Layer 2 of a small transformer language model trained on English Wikipedia (9 layers, counted from 0, width 128).
A neuron's activation on a vector x is SiLU(gate . x + bias) times (in . x + bias), where the dot is the dot product.

Input weights of the MLP neurons that the questions are about. A number n stands for n times 0.0039.
n47 gate (bias -0.142): -27 -19 -35 -10 -1 -18 -9 22 4 -25 7 -16 -11 7 -12 40 -12 -7 -17 34 5 -58 -7 -35 25 -10 1 29 -17 -23 -36 -8 -1 -35 6 -29 19 8 28 4 -1 1 20 -20 6 -1 2 27 2 -13 -7 -15 -13 -26 -23 17 -6 31 -25 17 -53 28 2 24 4 -1 -27 -29 -23 9 -16 -2 10 54 -20 30 -14 -6 -25 28 7 39 14 9 -1 63 -17 -47 -19 45 -48 49 31 -18 15 11 33 -13 -11 -19 7 -3 24 12 5 -3 -4 -22 -20 27 -44 -17 12 6 -1 4 7 -6 -24 -19 36 -10 20 -26 43 17 -20 -26
n53 gate (bias -0.088): 19 -9 32 65 6 27 -27 -28 -14 -7 9 27 -22 11 -3 -19 -63 -30 27 25 0 -18 -39 -24 8 0 34 -27 -43 -1 -4 29 -17 -6 -21 -23 -61 -22 -13 18 -16 39 14 22 -3 47 -9 38 -6 -3 -16 21 10 18 12 37 -21 -6 31 -22 -20 -1 39 33 -33 0 5 38 15 -4 -1 -14 34 32 -18 10 -2 -1 -1 -46 -20 28 2 10 -4 17 7 20 24 -44 9 12 20 23 18 32 10 -3 9 18 -52 17 11 -12 13 10 -1 -14 -20 19 -27 -30 7 -13 29 17 30 7 -13 -20 11 33 -22 -24 -17 33 -13 -27
n75 gate (bias -0.086): -2 -16 -1 7 -17 40 -15 11 2 3 5 33 -33 8 -3 5 -2 -21 -24 17 -5 1 20 20 -12 -14 13 39 -22 0 -13 -46 25 -4 -7 -25 -29 -15 -2 -12 -9 25 9 -28 28 1 31 29 -4 -57 0 -16 -20 24 19 21 -2 2 15 -11 -11 11 -7 -7 17 -1 39 5 22 -4 -25 -25 -28 12 -16 -32 12 -8 -29 -13 -5 -8 7 -4 25 0 42 -30 14 12 22 28 19 17 -18 -5 -21 1 -9 -19 11 -19 10 14 1 -25 -3 11 -12 32 36 -3 13 10 1 -3 -11 -22 12 24 25 -5 9 -10 14 2 15 3
n117 gate (bias -0.163): -41 6 18 11 3 -8 35 1 -4 -28 -5 -7 11 21 40 2 27 20 6 -10 6 15 30 40 39 -21 8 -1 19 -12 -52 0 -31 1 39 8 23 -33 -6 -34 9 17 -6 -52 40 -8 51 1 -16 5 10 7 33 1 -18 -24 14 2 9 -8 -41 15 -28 1 29 -34 7 -18 38 0 -48 -3 4 -45 -35 -23 -15 18 -3 -13 0 10 -4 14 1 33 -6 16 -30 8 13 2 -25 3 2 -24 0 -28 -12 -17 27 6 4 22 25 -17 -13 19 59 26 31 14 9 25 -45 -19 4 9 26 -2 -7 27 36 48 -21 -18 3 3
n148 gate (bias 0.017): 18 -15 43 -2 19 -13 31 -3 1 -13 -9 38 -15 31 -21 -31 12 18 16 -35 -50 -26 8 9 -2 -28 -36 -28 -17 -1 41 49 17 36 11 17 -17 5 17 6 -38 -32 66 -11 -50 33 -63 -2 5 -8 -7 -9 18 -21 4 -12 -10 17 -12 -9 23 -29 28 -26 1 -23 -24 -34 -19 -1 -19 33 8 -2 -3 -4 -15 -37 29 -19 12 -35 11 4 15 20 26 6 1 -17 29 10 12 -32 38 -15 36 54 -15 23 29 -17 18 -16 -15 1 -14 -45 4 -13 30 -7 -16 14 25 12 10 36 -7 -54 -52 21 -43 4 24 -1 8 -37
n154 gate (bias 0.018): -6 -38 -9 35 5 19 -66 11 8 9 24 -3 14 -35 -20 23 -13 -34 11 -1 31 -32 -23 24 20 47 27 -2 -15 -5 14 -16 18 19 -13 -30 4 -17 37 2 -10 31 16 6 47 -25 -63 16 8 -8 38 -19 12 40 -15 -14 -43 -15 13 11 -16 64 -30 9 2 -6 -13 -17 42 95 -25 2 27 -21 4 -2 0 -43 4 32 1 21 22 -1 -60 35 2 -8 -36 -24 26 -16 -33 19 6 2 29 -46 28 -7 31 -43 -11 -33 7 -8 -7 24 -30 18 21 -18 -9 -3 -36 0 5 -6 -17 20 38 -17 24 -4 42 11 39 -14
n186 gate (bias 0.020): 11 -12 -10 -12 14 0 13 -11 25 -21 38 -16 4 -9 -8 24 24 -7 -9 24 33 -14 1 -10 13 14 -9 -64 35 -17 13 56 -23 -40 -17 -13 17 -14 -14 -14 -32 10 12 -14 7 51 -6 28 33 9 9 4 34 15 -10 27 -19 9 17 -29 61 -10 -15 0 -6 -36 -16 1 27 45 -40 -22 -5 15 31 31 17 -13 -2 3 -16 9 24 -39 19 -13 -5 39 38 0 -11 13 9 3 -3 -30 -19 -28 -16 52 -49 -16 -7 -4 22 -41 10 -18 6 -36 18 7 5 30 17 -54 -9 5 27 -17 -1 -23 -3 -28 14 -4 -22 -8
n187 gate (bias 0.019): -31 23 -43 -16 -49 26 7 31 -13 45 3 -17 0 7 -11 -24 1 -28 13 21 1 32 12 29 -15 1 23 -3 -11 20 -10 -48 -7 14 28 -26 -12 -1 -49 12 -7 -46 -28 14 -14 -21 -22 34 13 24 5 44 -45 -24 -51 20 7 -19 4 -11 17 -21 0 -29 15 -26 -35 -10 12 13 39 26 19 30 -66 59 -27 -2 -7 3 -24 -26 -5 -5 -21 2 15 -22 -8 28 26 -27 15 0 19 30 -24 28 -16 5 16 -6 29 6 12 -4 -28 13 48 26 25 1 22 3 18 7 -26 -14 -1 -45 -27 3 -7 24 -10 26 22 18
n194 gate (bias -0.057): -17 -20 -43 -24 -6 5 2 6 29 -9 14 -22 -33 -17 -40 15 11 -20 -30 19 38 -16 7 27 -3 16 8 23 5 13 -11 -19 56 -32 -34 3 15 5 -13 -60 -59 17 -39 -57 12 -10 2 -12 33 13 18 4 6 9 7 -11 -9 -11 -28 -5 -6 0 31 39 44 29 -18 -39 1 -3 18 -16 -5 -51 -36 -14 -33 -5 -39 -23 -6 -16 15 4 -34 9 -33 17 -8 26 -37 52 1 9 1 -4 24 -25 -23 -18 -16 17 8 15 -28 15 32 30 -24 11 9 -12 -33 -3 24 -19 -26 -35 24 21 22 1 7 -8 21 -8 -19 21
n273 gate (bias 0.091): 36 42 -12 34 16 20 23 -15 39 -20 16 40 32 43 24 -7 24 13 5 -13 7 54 -29 47 -39 2 -26 -2 -36 -10 -13 11 -30 51 20 -2 -48 2 15 -11 -21 -21 36 5 12 15 -16 22 -24 3 -8 -21 -24 -13 -18 -36 -18 12 11 0 42 14 70 -17 22 52 -10 -1 48 -24 -4 6 5 28 -7 -12 -3 -6 -1 -5 -14 -39 30 29 17 -6 45 -1 -18 3 -27 17 3 6 31 -42 10 -21 8 -9 -6 18 44 11 -1 22 4 49 -7 13 -19 36 9 13 -4 -21 20 0 0 30 14 -2 43 -11 44 12 32 15
n276 gate (bias -0.096): 22 -20 -26 -16 9 -12 15 -22 -7 -10 13 41 -2 13 -32 3 -11 3 3 -2 -25 5 -8 29 -25 10 -9 12 18 22 12 5 30 -12 -24 1 -11 -1 25 -36 2 -18 -1 7 16 -10 -1 -28 3 -31 -1 -11 2 -54 -26 -36 2 -19 -19 -1 -11 10 8 8 4 7 15 25 -20 3 34 -16 9 -23 26 5 11 14 6 -22 -2 24 49 12 15 13 -4 -18 -39 -1 -35 -26 -36 -21 -17 11 -18 15 -26 -26 9 -10 -9 -25 22 25 -22 -27 46 15 -19 34 32 11 -31 14 -26 7 5 -41 -10 -25 -15 0 11 -39 7 -11
n310 gate (bias 0.075): -16 41 -30 13 -18 12 12 -11 13 8 -25 -16 1 11 -15 -3 -10 -15 -6 -47 -23 40 0 -27 18 20 11 2 20 7 6 3 14 7 0 -25 -7 -13 -3 30 -7 -15 9 -33 -7 -6 6 -35 -9 -24 6 -55 11 19 -36 -37 -24 -2 24 -29 2 -6 -3 -27 12 -9 11 8 -9 -5 12 17 -35 -7 -28 24 13 -14 -2 -25 1 2 1 -41 10 -12 -14 -14 -16 -17 7 -15 18 -15 42 36 -19 8 4 18 -3 -48 -7 30 -9 3 -5 11 3 -2 -1 22 15 6 -29 -5 3 30 -50 -5 24 -2 -15 -5 6 27 4 3
n47 in (bias 0.036): 34 -41 -31 2 10 15 -10 4 -13 -26 14 7 12 3 18 -12 5 -14 7 -37 41 -1 36 4 19 11 -37 -16 -4 39 2 2 -17 -17 -30 11 -24 -18 -3 7 18 -9 5 32 -46 -16 24 8 23 32 -9 49 -3 -17 2 -20 -62 -32 -23 5 2 24 -72 15 4 -3 36 -7 -36 23 22 -26 13 -16 12 6 -41 9 27 24 -15 -26 -3 -11 7 10 24 11 -22 24 64 -12 -29 30 12 -38 9 -8 23 27 -11 12 -24 0 12 -31 44 -45 -31 19 3 22 -41 -33 -3 19 25 20 19 1 -66 13 -1 47 15 -29 43 -10
n53 in (bias 0.092): -6 8 13 35 29 20 -18 7 14 -3 -12 -7 -7 12 22 -16 15 -26 0 48 26 -22 -39 -14 -19 42 29 9 9 41 27 1 -45 -44 13 4 -44 -39 15 34 12 4 -8 2 -1 24 3 20 29 24 12 -16 2 -18 -2 3 4 31 1 13 -34 7 31 50 -15 -8 -45 -12 19 -6 27 -23 39 -12 2 9 -5 1 -19 7 48 44 36 -4 -1 25 28 0 5 -48 44 -2 36 38 -17 -9 -6 7 16 14 -20 16 23 -18 2 -11 28 -26 -1 13 -28 15 5 1 29 -23 18 -33 -24 3 5 -3 -8 -11 -8 7 -1 13
n75 in (bias -0.142): -8 11 -12 11 2 -3 18 -8 11 -10 -14 -6 5 20 -31 1 10 1 -15 28 -4 43 19 -40 -24 36 6 -51 13 -5 -2 -48 2 13 5 -13 -15 -7 -33 4 -17 -38 -10 -21 -23 27 12 -6 25 33 3 -21 4 -27 6 14 -16 -9 -27 11 -11 -38 -5 -12 -17 18 3 4 27 -7 -22 23 -1 -3 -15 7 12 9 2 0 9 3 19 -5 27 4 10 2 23 -6 3 1 -20 11 50 29 20 0 26 2 -29 2 -23 -34 -3 11 14 7 0 -25 -24 4 -2 5 11 -31 -59 16 -30 -9 -23 21 27 -9 2 30 -1 -11
n117 in (bias -0.035): 1 0 -3 0 -3 -35 -6 24 -6 12 -16 -7 0 -57 52 -1 -17 18 -29 -4 -5 -19 -15 -17 20 -16 8 5 -34 -3 -27 -6 3 -8 7 7 25 -17 -3 3 -6 25 15 22 8 -22 19 -13 -4 18 7 -19 29 14 -19 8 -24 19 34 -3 32 -13 21 1 -16 35 -41 26 -17 12 21 -2 -48 7 36 45 -42 -13 29 -3 -24 -11 -29 -25 -33 -35 25 39 37 8 26 18 14 -19 -30 -20 -18 15 -11 4 3 17 -24 -10 -1 16 -48 -2 -14 4 -34 -51 17 -66 11 -3 -35 3 -32 -35 -1 -33 11 -49 5 9 -45 29
n148 in (bias 0.079): 23 11 40 28 16 -29 7 -1 3 1 -12 24 -5 -36 55 -53 12 -32 -1 -4 2 -4 -2 37 21 -7 3 -39 10 5 -4 -8 -7 16 45 12 -52 12 -28 -15 -14 -36 17 41 -6 -17 -28 32 16 27 -87 9 -22 -16 -37 18 27 22 6 34 -62 1 -6 -32 -13 6 1 32 36 47 0 38 -19 -6 14 -23 19 -21 6 2 4 20 -18 -46 -8 -24 13 -45 5 33 10 25 26 -15 30 27 14 -43 0 -4 5 17 -6 26 -45 16 4 9 -39 3 -12 7 -30 -6 -33 -38 15 -8 20 -1 -22 -2 23 -30 15 -46 15 0
n154 in (bias 0.007): -10 -9 4 24 9 14 -9 30 -24 13 -25 28 17 -54 -26 -30 21 -24 2 -10 36 -12 -6 -23 -11 59 43 11 -58 -90 23 8 23 4 -4 14 6 33 -9 51 -29 10 7 -27 2 -8 -24 22 8 23 -4 -40 47 22 92 -15 -19 20 -35 22 -32 -9 -60 34 2 -27 -29 -16 -1 -20 8 -4 40 1 -30 3 -25 -27 6 35 44 14 27 44 -63 41 -10 -13 -4 -71 7 13 17 38 2 0 16 -25 -22 7 3 38 -24 11 63 52 26 20 20 -2 29 -16 -6 9 13 -4 13 -14 -7 20 -9 -46 -3 13 -5 6 -7 -36
n186 in (bias 0.073): 13 -6 3 1 7 -11 -10 14 -23 -35 3 -33 -27 -22 -19 -31 7 17 -28 9 37 -33 -6 1 2 -2 -10 -9 -5 11 27 23 36 -4 -46 -24 -31 20 -19 17 -8 -41 -5 -37 3 32 -45 31 20 18 -11 -13 -19 59 -8 18 -20 2 -3 -8 2 4 8 34 0 -23 27 -6 3 -8 -27 -25 -8 -12 44 14 -28 1 4 -18 0 -3 -13 27 -19 0 7 1 -14 -29 12 38 10 -5 -1 10 3 -18 -3 6 -9 -36 -18 30 12 28 -9 0 -43 -3 -34 10 24 -3 -31 23 -21 -11 8 -9 -6 1 -24 -27 34 -7 -9 -21
n187 in (bias 0.014): -1 -1 -15 -24 2 23 13 40 -38 33 -20 10 21 11 -26 0 -2 -3 -5 16 2 9 -1 7 -4 2 49 -8 -47 16 -8 -29 43 6 -25 -13 -16 2 -50 13 -23 -31 -33 10 2 -37 -25 7 -14 55 48 36 -36 -28 -3 8 12 14 -21 7 28 -18 -58 -21 -6 -28 -29 1 -7 -13 30 8 15 -7 -48 17 44 3 45 27 -22 -17 5 -24 -46 -2 -14 0 46 39 -26 -7 -4 -4 8 54 -33 11 23 -23 14 11 6 -13 -21 -28 -11 4 29 8 59 2 -8 -28 40 10 -16 -9 12 -20 -46 36 13 49 8 -22 19 39
n194 in (bias 0.191): -13 -22 -3 -27 11 4 8 47 19 2 52 -5 -21 -1 -6 1 34 -28 3 1 20 -22 -46 1 22 -21 11 19 26 -8 7 -7 18 8 0 -32 6 -10 1 -15 6 7 -8 15 -17 -2 23 38 -16 -11 -11 22 6 -3 -37 18 19 -17 -12 -12 -5 7 -11 7 21 -23 -11 -15 -28 -4 -13 -6 2 1 -29 10 24 -33 0 -37 19 -7 -10 2 -26 -34 -4 -40 17 49 21 9 11 -7 21 -4 20 50 -11 12 -23 -25 -13 -42 -38 -5 -22 2 12 -5 -19 8 17 -12 -14 28 -30 -26 -17 14 -13 26 24 2 50 -32 8 -35
n273 in (bias 0.351): 10 17 -3 21 18 21 0 8 -10 19 -6 36 19 35 38 -21 4 -5 1 -19 0 21 -22 17 -4 7 -16 -12 -41 -18 -19 28 -15 35 12 -6 -43 13 15 -16 -9 7 34 -21 -8 -22 5 -2 -20 8 -5 5 5 10 -16 -12 6 12 9 7 27 -8 46 -1 32 -8 -14 -15 16 -23 26 0 -14 -2 -17 -19 3 -1 13 6 -13 -29 -1 30 5 17 25 -15 8 29 13 11 -5 5 22 -3 11 -27 11 4 -3 -12 41 -14 21 1 -20 34 -2 22 9 26 -9 1 -12 -5 -7 5 3 15 -10 10 16 5 16 1 13 47
n276 in (bias -0.035): 28 -35 9 8 -50 -39 11 3 20 -21 25 34 -11 28 -17 -3 39 -7 35 -7 25 -8 -2 33 22 27 -12 16 -16 17 13 6 38 -2 -17 13 16 -5 35 9 44 -20 41 -15 -28 -2 -18 -53 -11 -31 -17 4 6 -20 7 23 33 -25 -49 -22 -7 23 -2 23 -25 8 28 76 27 -23 23 16 7 9 8 4 9 -32 -30 -4 -1 -20 10 26 -28 -1 -3 -1 -46 6 -10 -12 -11 -60 23 0 -24 41 -40 -18 -27 -9 39 -14 15 -4 -15 -20 38 -28 1 -15 -3 38 33 34 -8 31 33 -24 42 29 17 -40 -6 -1 5 -34
n310 in (bias 0.045): -11 17 4 29 31 -11 25 -31 6 6 -28 5 3 8 -13 4 -60 1 7 7 1 10 -21 28 -31 2 25 -20 18 6 20 -5 6 -23 16 -8 42 25 42 -37 -13 -26 11 -33 7 -48 5 -29 -7 -9 -3 -48 -8 -3 -21 8 2 -19 -35 -1 36 17 -7 6 -46 6 45 6 -27 18 15 6 -7 -8 4 -7 -12 -4 -7 -27 4 -13 35 -4 -8 4 16 -38 -43 -15 -2 -30 -9 -10 31 5 3 3 -3 -30 8 21 -14 55 -7 -12 -10 7 33 9 13 21 44 3 -51 14 -1 10 -30 -4 -9 -7 8 -14 -10 21 6 -3

Each question shows a token from some text and the vector x that enters the MLP there. A number n stands for n times 0.087.

"let": -19 0 13 -26 -7 -1 -2 15 24 28 -3 -9 -6 -12 -8 6 -10 2 -47 10 -1 -15 -7 5 -13 26 3 10 12 20 33 -20 22 -5 26 -2 -11 16 -22 -8 6 8 17 14 -11 -17 -5 2 -7 1 0 -2 27 14 -2 23 17 24 6 5 -7 12 -11 -4 9 -14 -15 0 10 14 12 6 0 -13 1 7 1 8 6 1 -21 -12 9 3 -15 -1 -20 -5 16 -11 -5 7 3 15 -3 4 7 -29 0 -3 -4 8 -5 -5 -35 -6 -25 23 20 -8 -11 -7 35 -6 -31 1 30 -8 -1 1 -23 -2 -8 -21 21 -14 0 1
Which neuron lights up most? n194

"van": 7 -2 14 4 -11 6 6 -6 -25 -5 10 5 -16 -14 -45 -6 -11 -27 0 17 -4 -16 -7 -12 22 0 -4 13 18 6 2 -20 3 -7 -11 9 -1 17 22 -21 1 4 8 24 -20 -1 -23 -5 -29 4 18 11 12 21 -9 1 17 17 11 7 2 7 12 -3 -11 -23 -8 -1 2 -3 21 8 -5 10 20 15 -9 19 0 -10 -16 -3 4 47 -20 6 25 11 10 7 5 -7 -18 -3 -4 -8 -12 -4 -10 6 -12 -13 -9 14 -14 4 -37 8 21 -3 -1 -3 2 -6 -42 -3 -9 17 -14 29 -1 8 21 22 26 1 6 -17
Which neuron lights up most? n276

"ir": 6 2 5 17 -10 5 7 1 -8 2 25 0 0 -39 -11 -19 4 -4 -48 1 -11 0 -13 2 -2 22 -11 -7 19 33 10 -37 14 -36 4 23 -5 6 -9 -23 -22 11 19 -9 -3 -3 -6 3 10 6 -5 -3 11 5 -16 -12 16 -15 -1 37 28 -3 0 -5 -7 -29 21 1 21 -4 -13 -22 3 4 7 23 -15 14 44 -14 -9 7 -13 11 18 16 -31 20 7 16 -6 6 4 4 -16 -14 -13 2 1 14 17 -10 -15 3 -5 0 -23 6 26 -3 -21 0 4 -26 -16 -2 3 12 -2 18 8 -1 7 4 11 -11 11 12
Which neuron fires most, and how strongly? n186, at about 2.8

"an": 17 5 5 3 -11 16 2 -7 1 5 16 2 9 -6 -42 7 -6 -12 -30 -7 -3 1 -14 6 19 3 -8 -10 -7 27 3 -2 14 -5 -6 13 -3 11 9 -5 0 1 21 13 -29 -14 -21 -16 -13 2 -1 3 8 0 -8 2 26 1 6 18 17 4 15 -2 -6 -38 15 24 -6 -14 6 -17 -5 -1 6 12 18 17 11 15 -17 -3 2 33 -21 -7 11 -9 6 -9 13 -29 -8 -4 -26 6 0 2 14 38 -13 -16 4 -7 -14 -7 -28 -10 23 7 1 5 -5 1 -47 -12 11 4 6 33 -6 22 -9 12 31 27 -2 -13
Which two neurons fire most, strongest first? n276, n310

" sh": -14 -14 26 16 9 -1 -14 15 -2 1 -16 4 -13 -10 5 -38 -8 -10 7 -5 17 13 5 -5 -8 5 -1 -12 37 -7 39 -11 -4 -18 22 2 13 23 -12 0 -13 5 11 0 7 -8 -14 -25 23 8 6 7 32 7 9 -16 9 5 10 -8 6 -9 8 11 -14 18 -17 16 12 -17 -1 0 -10 3 -17 1 -13 2 6 11 -27 15 1 7 8 -13 -25 -17 -12 4 27 5 4 8 -24 5 23 -15 -11 19 -5 -3 -20 -10 -13 7 -24 -1 37 0 13 6 14 -28 -11 -1 19 -10 3 -43 6 3 25 -7 -9 -20 6 10
Which two neurons fire most, strongest first? n117, n148

"her": 2 -9 11 -2 1 13 -4 -3 -14 9 12 7 1 -16 -13 -16 -23 -10 -5 6 11 -4 -9 -15 -4 -15 7 -10 0 31 13 -22 -4 -14 -2 22 -4 26 -8 -12 -28 2 -4 -14 -12 -5 -14 6 -7 -12 9 13 16 4 -3 -8 14 0 -1 18 20 17 -12 15 10 -8 -8 0 0 20 3 4 15 -26 19 5 9 36 6 -1 -19 3 -12 0 7 23 -7 4 1 26 19 -1 1 0 -8 9 -15 -17 0 14 -5 -8 1 16 -13 -2 -27 13 38 -30 9 -7 2 -41 -34 0 -7 20 -15 14 -30 6 1 9 46 -12 -13 27
Which neuron lights up most? n187

" to": 12 -4 0 -23 7 -14 12 2 -4 5 28 -5 6 2 -9 -29 -11 17 -11 -3 27 9 7 -12 13 -20 -14 11 27 -8 13 -12 -39 1 -7 7 -18 2 -12 -2 -4 16 5 -5 -2 3 -9 4 0 -11 10 -11 30 0 6 7 4 26 3 0 -10 15 9 18 2 -8 -22 8 1 10 -1 23 -36 -3 -7 -8 0 5 8 -7 -6 -5 -16 30 19 3 -13 -12 -12 14 45 -2 32 -11 2 -1 16 -9 5 16 -14 9 -26 -3 -3 -7 -15 8 -20 4 18 12 9 -3 -59 6 5 1 -23 11 -8 8 -2 2 1 -10 19 -12
The three highest activations, in order: n148, n187, n276

" between": 12 -19 2 2 -5 3 -10 -9 5 3 4 -3 -7 27 -1 -5 -4 2 -25 -6 3 -2 8 -7 18 6 3 -15 -5 19 3 -28 -34 -12 -2 0 20 15 2 0 -7 12 6 -17 -6 2 -11 -10 -19 13 -6 -1 -8 2 -9 28 35 6 -6 16 -38 13 -5 11 -14 1 -31 26 15 10 -3 -1 -8 1 -1 6 -9 21 8 6 -14 6 -12 27 10 19 7 -27 -12 -5 49 7 27 -22 -12 -10 2 -40 24 4 -11 -1 11 -9 0 -22 1 2 -21 0 3 22 3 9 -37 12 18 -1 -18 27 4 8 -7 -5 6 4 17 -2
The three highest activations, in order: n47, n53, n187

" a": 0 -19 4 -4 -1 22 -2 7 -3 15 1 19 18 1 -8 -28 25 14 -5 -3 14 8 14 7 19 -15 -22 -11 24 8 25 -3 -19 -13 6 -3 -13 -2 3 -12 -1 1 -3 4 -39 5 9 1 -24 8 5 -3 16 -9 -1 -24 16 2 -8 -11 4 -2 19 29 -9 -12 1 38 16 -6 11 7 -17 9 -21 -4 0 -12 13 3 -16 15 5 15 -16 -2 3 1 17 0 22 12 21 -6 -17 -15 15 -20 4 5 -30 4 -27 19 7 -3 7 7 4 4 25 -1 -12 -25 -63 0 4 -2 -9 1 6 3 9 -15 6 -6 5 -10
Which neuron fires most, and how strongly? n273, at about 1.3

" r": -3 2 -2 4 -2 -2 1 10 -8 6 17 -1 -1 2 -3 -12 6 4 13 -3 -5 29 23 -4 10 12 24 -15 11 -8 -2 -30 -5 -2 -5 9 7 8 17 -11 -1 1 19 -5 -9 3 -15 -17 33 11 9 8 1 12 5 -10 14 -10 2 10 10 -11 44 12 -22 -26 -25 1 3 -8 23 0 -26 -17 11 -8 -2 16 15 28 -14 7 12 1 3 17 -21 -13 -3 -1 16 4 25 -5 -26 -32 47 -22 -12 -2 -1 -11 13 -16 2 8 -36 -6 24 2 11 -2 -1 -28 -33 -18 -4 10 -13 14 18 -27 13 -7 -15 -14 0 0
The three highest activations, in order: n154, n117, n47

" in": 21 -19 0 -8 10 -1 7 -3 1 10 26 7 3 -13 -1 -9 7 0 -11 6 -5 3 -8 -34 6 -5 -18 5 12 -20 21 -21 -33 -33 4 -2 -11 10 -9 -4 14 17 6 -5 -9 -6 2 -2 -9 -4 7 20 21 15 -10 5 18 4 -4 -1 -32 1 13 18 -1 -8 -10 5 -6 1 13 -10 -7 6 15 2 -18 -1 6 -7 -7 -5 -10 35 14 10 3 0 -8 -4 31 -20 40 -9 3 -32 13 -38 17 8 -3 1 -10 7 16 -13 -20 11 -14 8 -4 23 17 -24 -53 -3 10 18 9 14 28 -6 12 -11 6 1 21 -9
Which neuron lights up most? n47

" very": 13 -21 -16 -4 6 3 -4 8 2 23 17 16 -2 -13 4 -30 5 4 -30 -24 20 12 10 0 7 7 -7 -21 37 0 15 -14 -37 -27 -24 14 -7 -7 -2 4 -16 -3 -3 -18 1 10 -7 -4 -15 -9 19 32 -4 -9 8 11 25 18 19 1 10 11 14 -1 4 -1 -1 14 19 1 28 16 -21 -23 -39 1 16 -3 19 3 6 9 -19 -12 -3 -8 -12 -4 32 -9 24 24 11 16 -11 -14 -3 -16 12 14 4 1 -11 6 2 -1 -6 -11 0 -20 15 -13 9 -20 -26 -6 -7 3 3 17 14 -7 15 -5 -15 -20 8 -11
The three highest activations, in order: n276, n194, n117

" h": -24 6 3 1 22 -25 -17 -21 9 23 -1 16 -6 0 -10 -41 26 22 -7 -7 3 -12 0 -2 8 9 3 -14 3 10 3 -23 -1 -22 31 -3 12 7 -4 -7 1 -3 1 -16 -15 3 -2 -10 12 -9 16 -11 36 -11 -9 -12 5 -3 0 25 -3 -9 24 1 13 8 -23 6 16 -26 25 14 4 -9 -9 -1 -13 3 24 3 -22 17 8 -8 7 3 7 -13 -8 30 32 2 21 9 -17 -21 20 -35 -11 13 -21 -6 -5 -7 1 -3 -31 3 4 17 12 -7 0 -32 -3 10 12 21 0 -15 31 -4 -14 7 -1 -2 7 6
Which neuron lights up most? n117

" of": 31 -3 2 -5 -16 -3 11 -7 6 9 14 -12 -13 9 -13 -18 11 17 -16 0 -3 -19 0 -4 2 -21 2 4 10 -3 37 -2 -14 -13 -17 7 8 26 4 -8 -25 -13 3 -21 -14 -6 -3 -2 -17 -7 11 0 5 15 6 -13 20 20 5 -2 -31 33 1 -3 -3 -29 -22 30 5 18 29 -10 -34 -8 13 -11 -9 8 15 12 -11 2 -2 32 3 -2 13 8 -8 6 19 2 26 -2 -10 -8 -9 -28 10 13 5 11 -16 0 9 2 -2 8 -14 -1 0 13 8 -19 -47 -2 2 24 -3 22 23 -4 -9 -9 -4 -3 15 -5
Which neuron lights up most? n154

"e": 20 -2 5 -18 2 -2 8 -17 -21 4 -11 -14 -3 -19 -47 -5 -9 -5 -15 -15 4 16 -20 18 25 -5 -1 -9 7 52 12 -4 2 4 -2 0 -7 -20 -2 25 -14 18 16 3 -26 -20 0 17 -23 -17 8 10 15 -4 5 -26 9 6 9 22 36 20 14 -5 -8 -14 -7 6 5 -1 13 9 -4 25 9 -4 13 -1 26 -6 -18 -8 26 -4 -2 3 5 6 -7 13 -1 -5 22 -13 -34 2 -1 -13 13 43 -13 -19 -28 7 2 11 -28 0 1 -16 5 -3 9 -1 -35 13 12 21 0 -8 -3 0 -5 5 26 -14 6 -2
The three highest activations, in order: n186, n310, n75

" gu": -7 -19 -10 -9 -9 7 5 17 29 16 6 16 -5 14 -6 -22 -15 4 13 -3 3 -3 18 -4 -10 7 2 -3 17 -13 -21 0 -35 1 4 -15 5 1 4 0 14 -6 -9 -25 -10 -23 7 -20 1 16 7 -20 12 20 -16 -11 9 27 28 9 5 2 19 5 2 24 -11 13 -3 6 0 30 7 6 2 8 6 8 -6 14 -23 17 -17 24 -4 23 0 -27 24 28 37 -1 -2 -24 -35 0 15 15 14 0 -4 -14 -22 -13 0 -4 -23 -6 21 0 6 2 -5 -16 -9 -9 2 14 -20 4 -24 -20 9 6 11 -13 -19 -6
Which neuron lights up most? n117

"unt": -2 7 23 -4 2 7 20 -4 15 -5 1 15 10 -15 -14 -12 -21 -11 -27 5 7 18 -34 1 10 -2 9 7 11 38 12 -22 2 9 9 20 1 10 6 -1 -6 20 15 -1 -14 -18 7 -19 -7 -12 9 1 -1 -1 -11 -4 20 1 -16 20 17 -1 38 12 14 -24 -19 20 2 2 29 -8 17 19 -2 5 -29 8 2 10 -13 6 -25 3 -9 -10 -7 3 25 -11 -6 10 1 -19 -8 -6 5 1 -17 16 -16 -11 -7 1 -16 -16 -19 16 44 0 -8 1 -8 -2 -29 35 -5 5 -15 -18 -19 13 2 -6 4 -36 8 -5
Which neuron lights up most? n276

"ed": -1 -18 1 -2 -8 17 10 6 -15 -3 -5 -18 9 -14 -4 -19 -10 15 -12 2 18 22 12 -14 -12 -3 -3 4 -3 -8 12 -21 -27 -25 13 1 -2 1 0 5 -24 3 19 -9 -21 12 -3 27 -11 -10 -6 10 -3 37 11 -9 20 19 0 -5 -9 6 -11 -25 14 -20 -15 4 7 22 16 17 -31 -9 3 14 -8 11 6 0 -38 4 -20 11 -7 -11 -5 -24 13 32 -7 -12 11 2 10 9 16 -36 16 47 4 7 -30 12 -3 -5 -19 4 -3 -29 18 1 24 8 -26 0 13 -4 -4 25 0 6 -3 5 10 -2 9 20
Which neuron fires most, and how strongly? n186, at about 1.4

"j": 7 1 3 22 -17 9 5 12 2 -8 11 4 -10 -37 8 -1 -20 1 -16 4 5 15 -14 27 2 -5 -8 5 13 23 -9 -12 17 -12 -29 10 -24 10 3 -3 4 0 34 24 -29 -25 -19 -5 12 -6 -2 -14 -7 13 5 -2 19 -16 19 -8 -10 -7 26 -11 -28 -33 -16 11 -16 -12 7 -2 -2 -6 -4 -3 7 3 28 -24 -5 4 9 32 -10 -13 5 14 -4 8 11 -3 7 5 -18 18 6 -11 -2 4 14 -6 -32 5 -1 -7 -29 -21 25 -8 0 16 5 -26 5 7 27 18 17 -4 21 8 -14 6 46 -11 16 -3
Which two neurons fire most, strongest first? n276, n148

"5": 5 -19 30 6 3 7 1 -3 13 -6 24 -14 9 -20 -15 -1 6 12 -7 -16 -8 -7 2 22 4 11 3 5 -11 1 15 -25 6 -4 11 15 -42 -12 8 -13 5 18 21 -15 -10 -2 -12 20 19 -18 26 -5 9 -18 -8 -4 24 0 2 24 18 -7 16 31 -7 -38 -15 4 -17 2 19 15 -18 20 -17 15 3 -2 7 12 -10 -5 -2 24 -22 18 14 13 -3 21 11 -24 -6 -6 -12 -4 -10 -19 -3 3 -17 0 5 -2 -14 -9 -16 -1 15 -5 -18 -5 39 -15 -40 21 5 3 -6 28 15 -16 -3 0 4 -11 13 -20
The three highest activations, in order: n276, n154, n273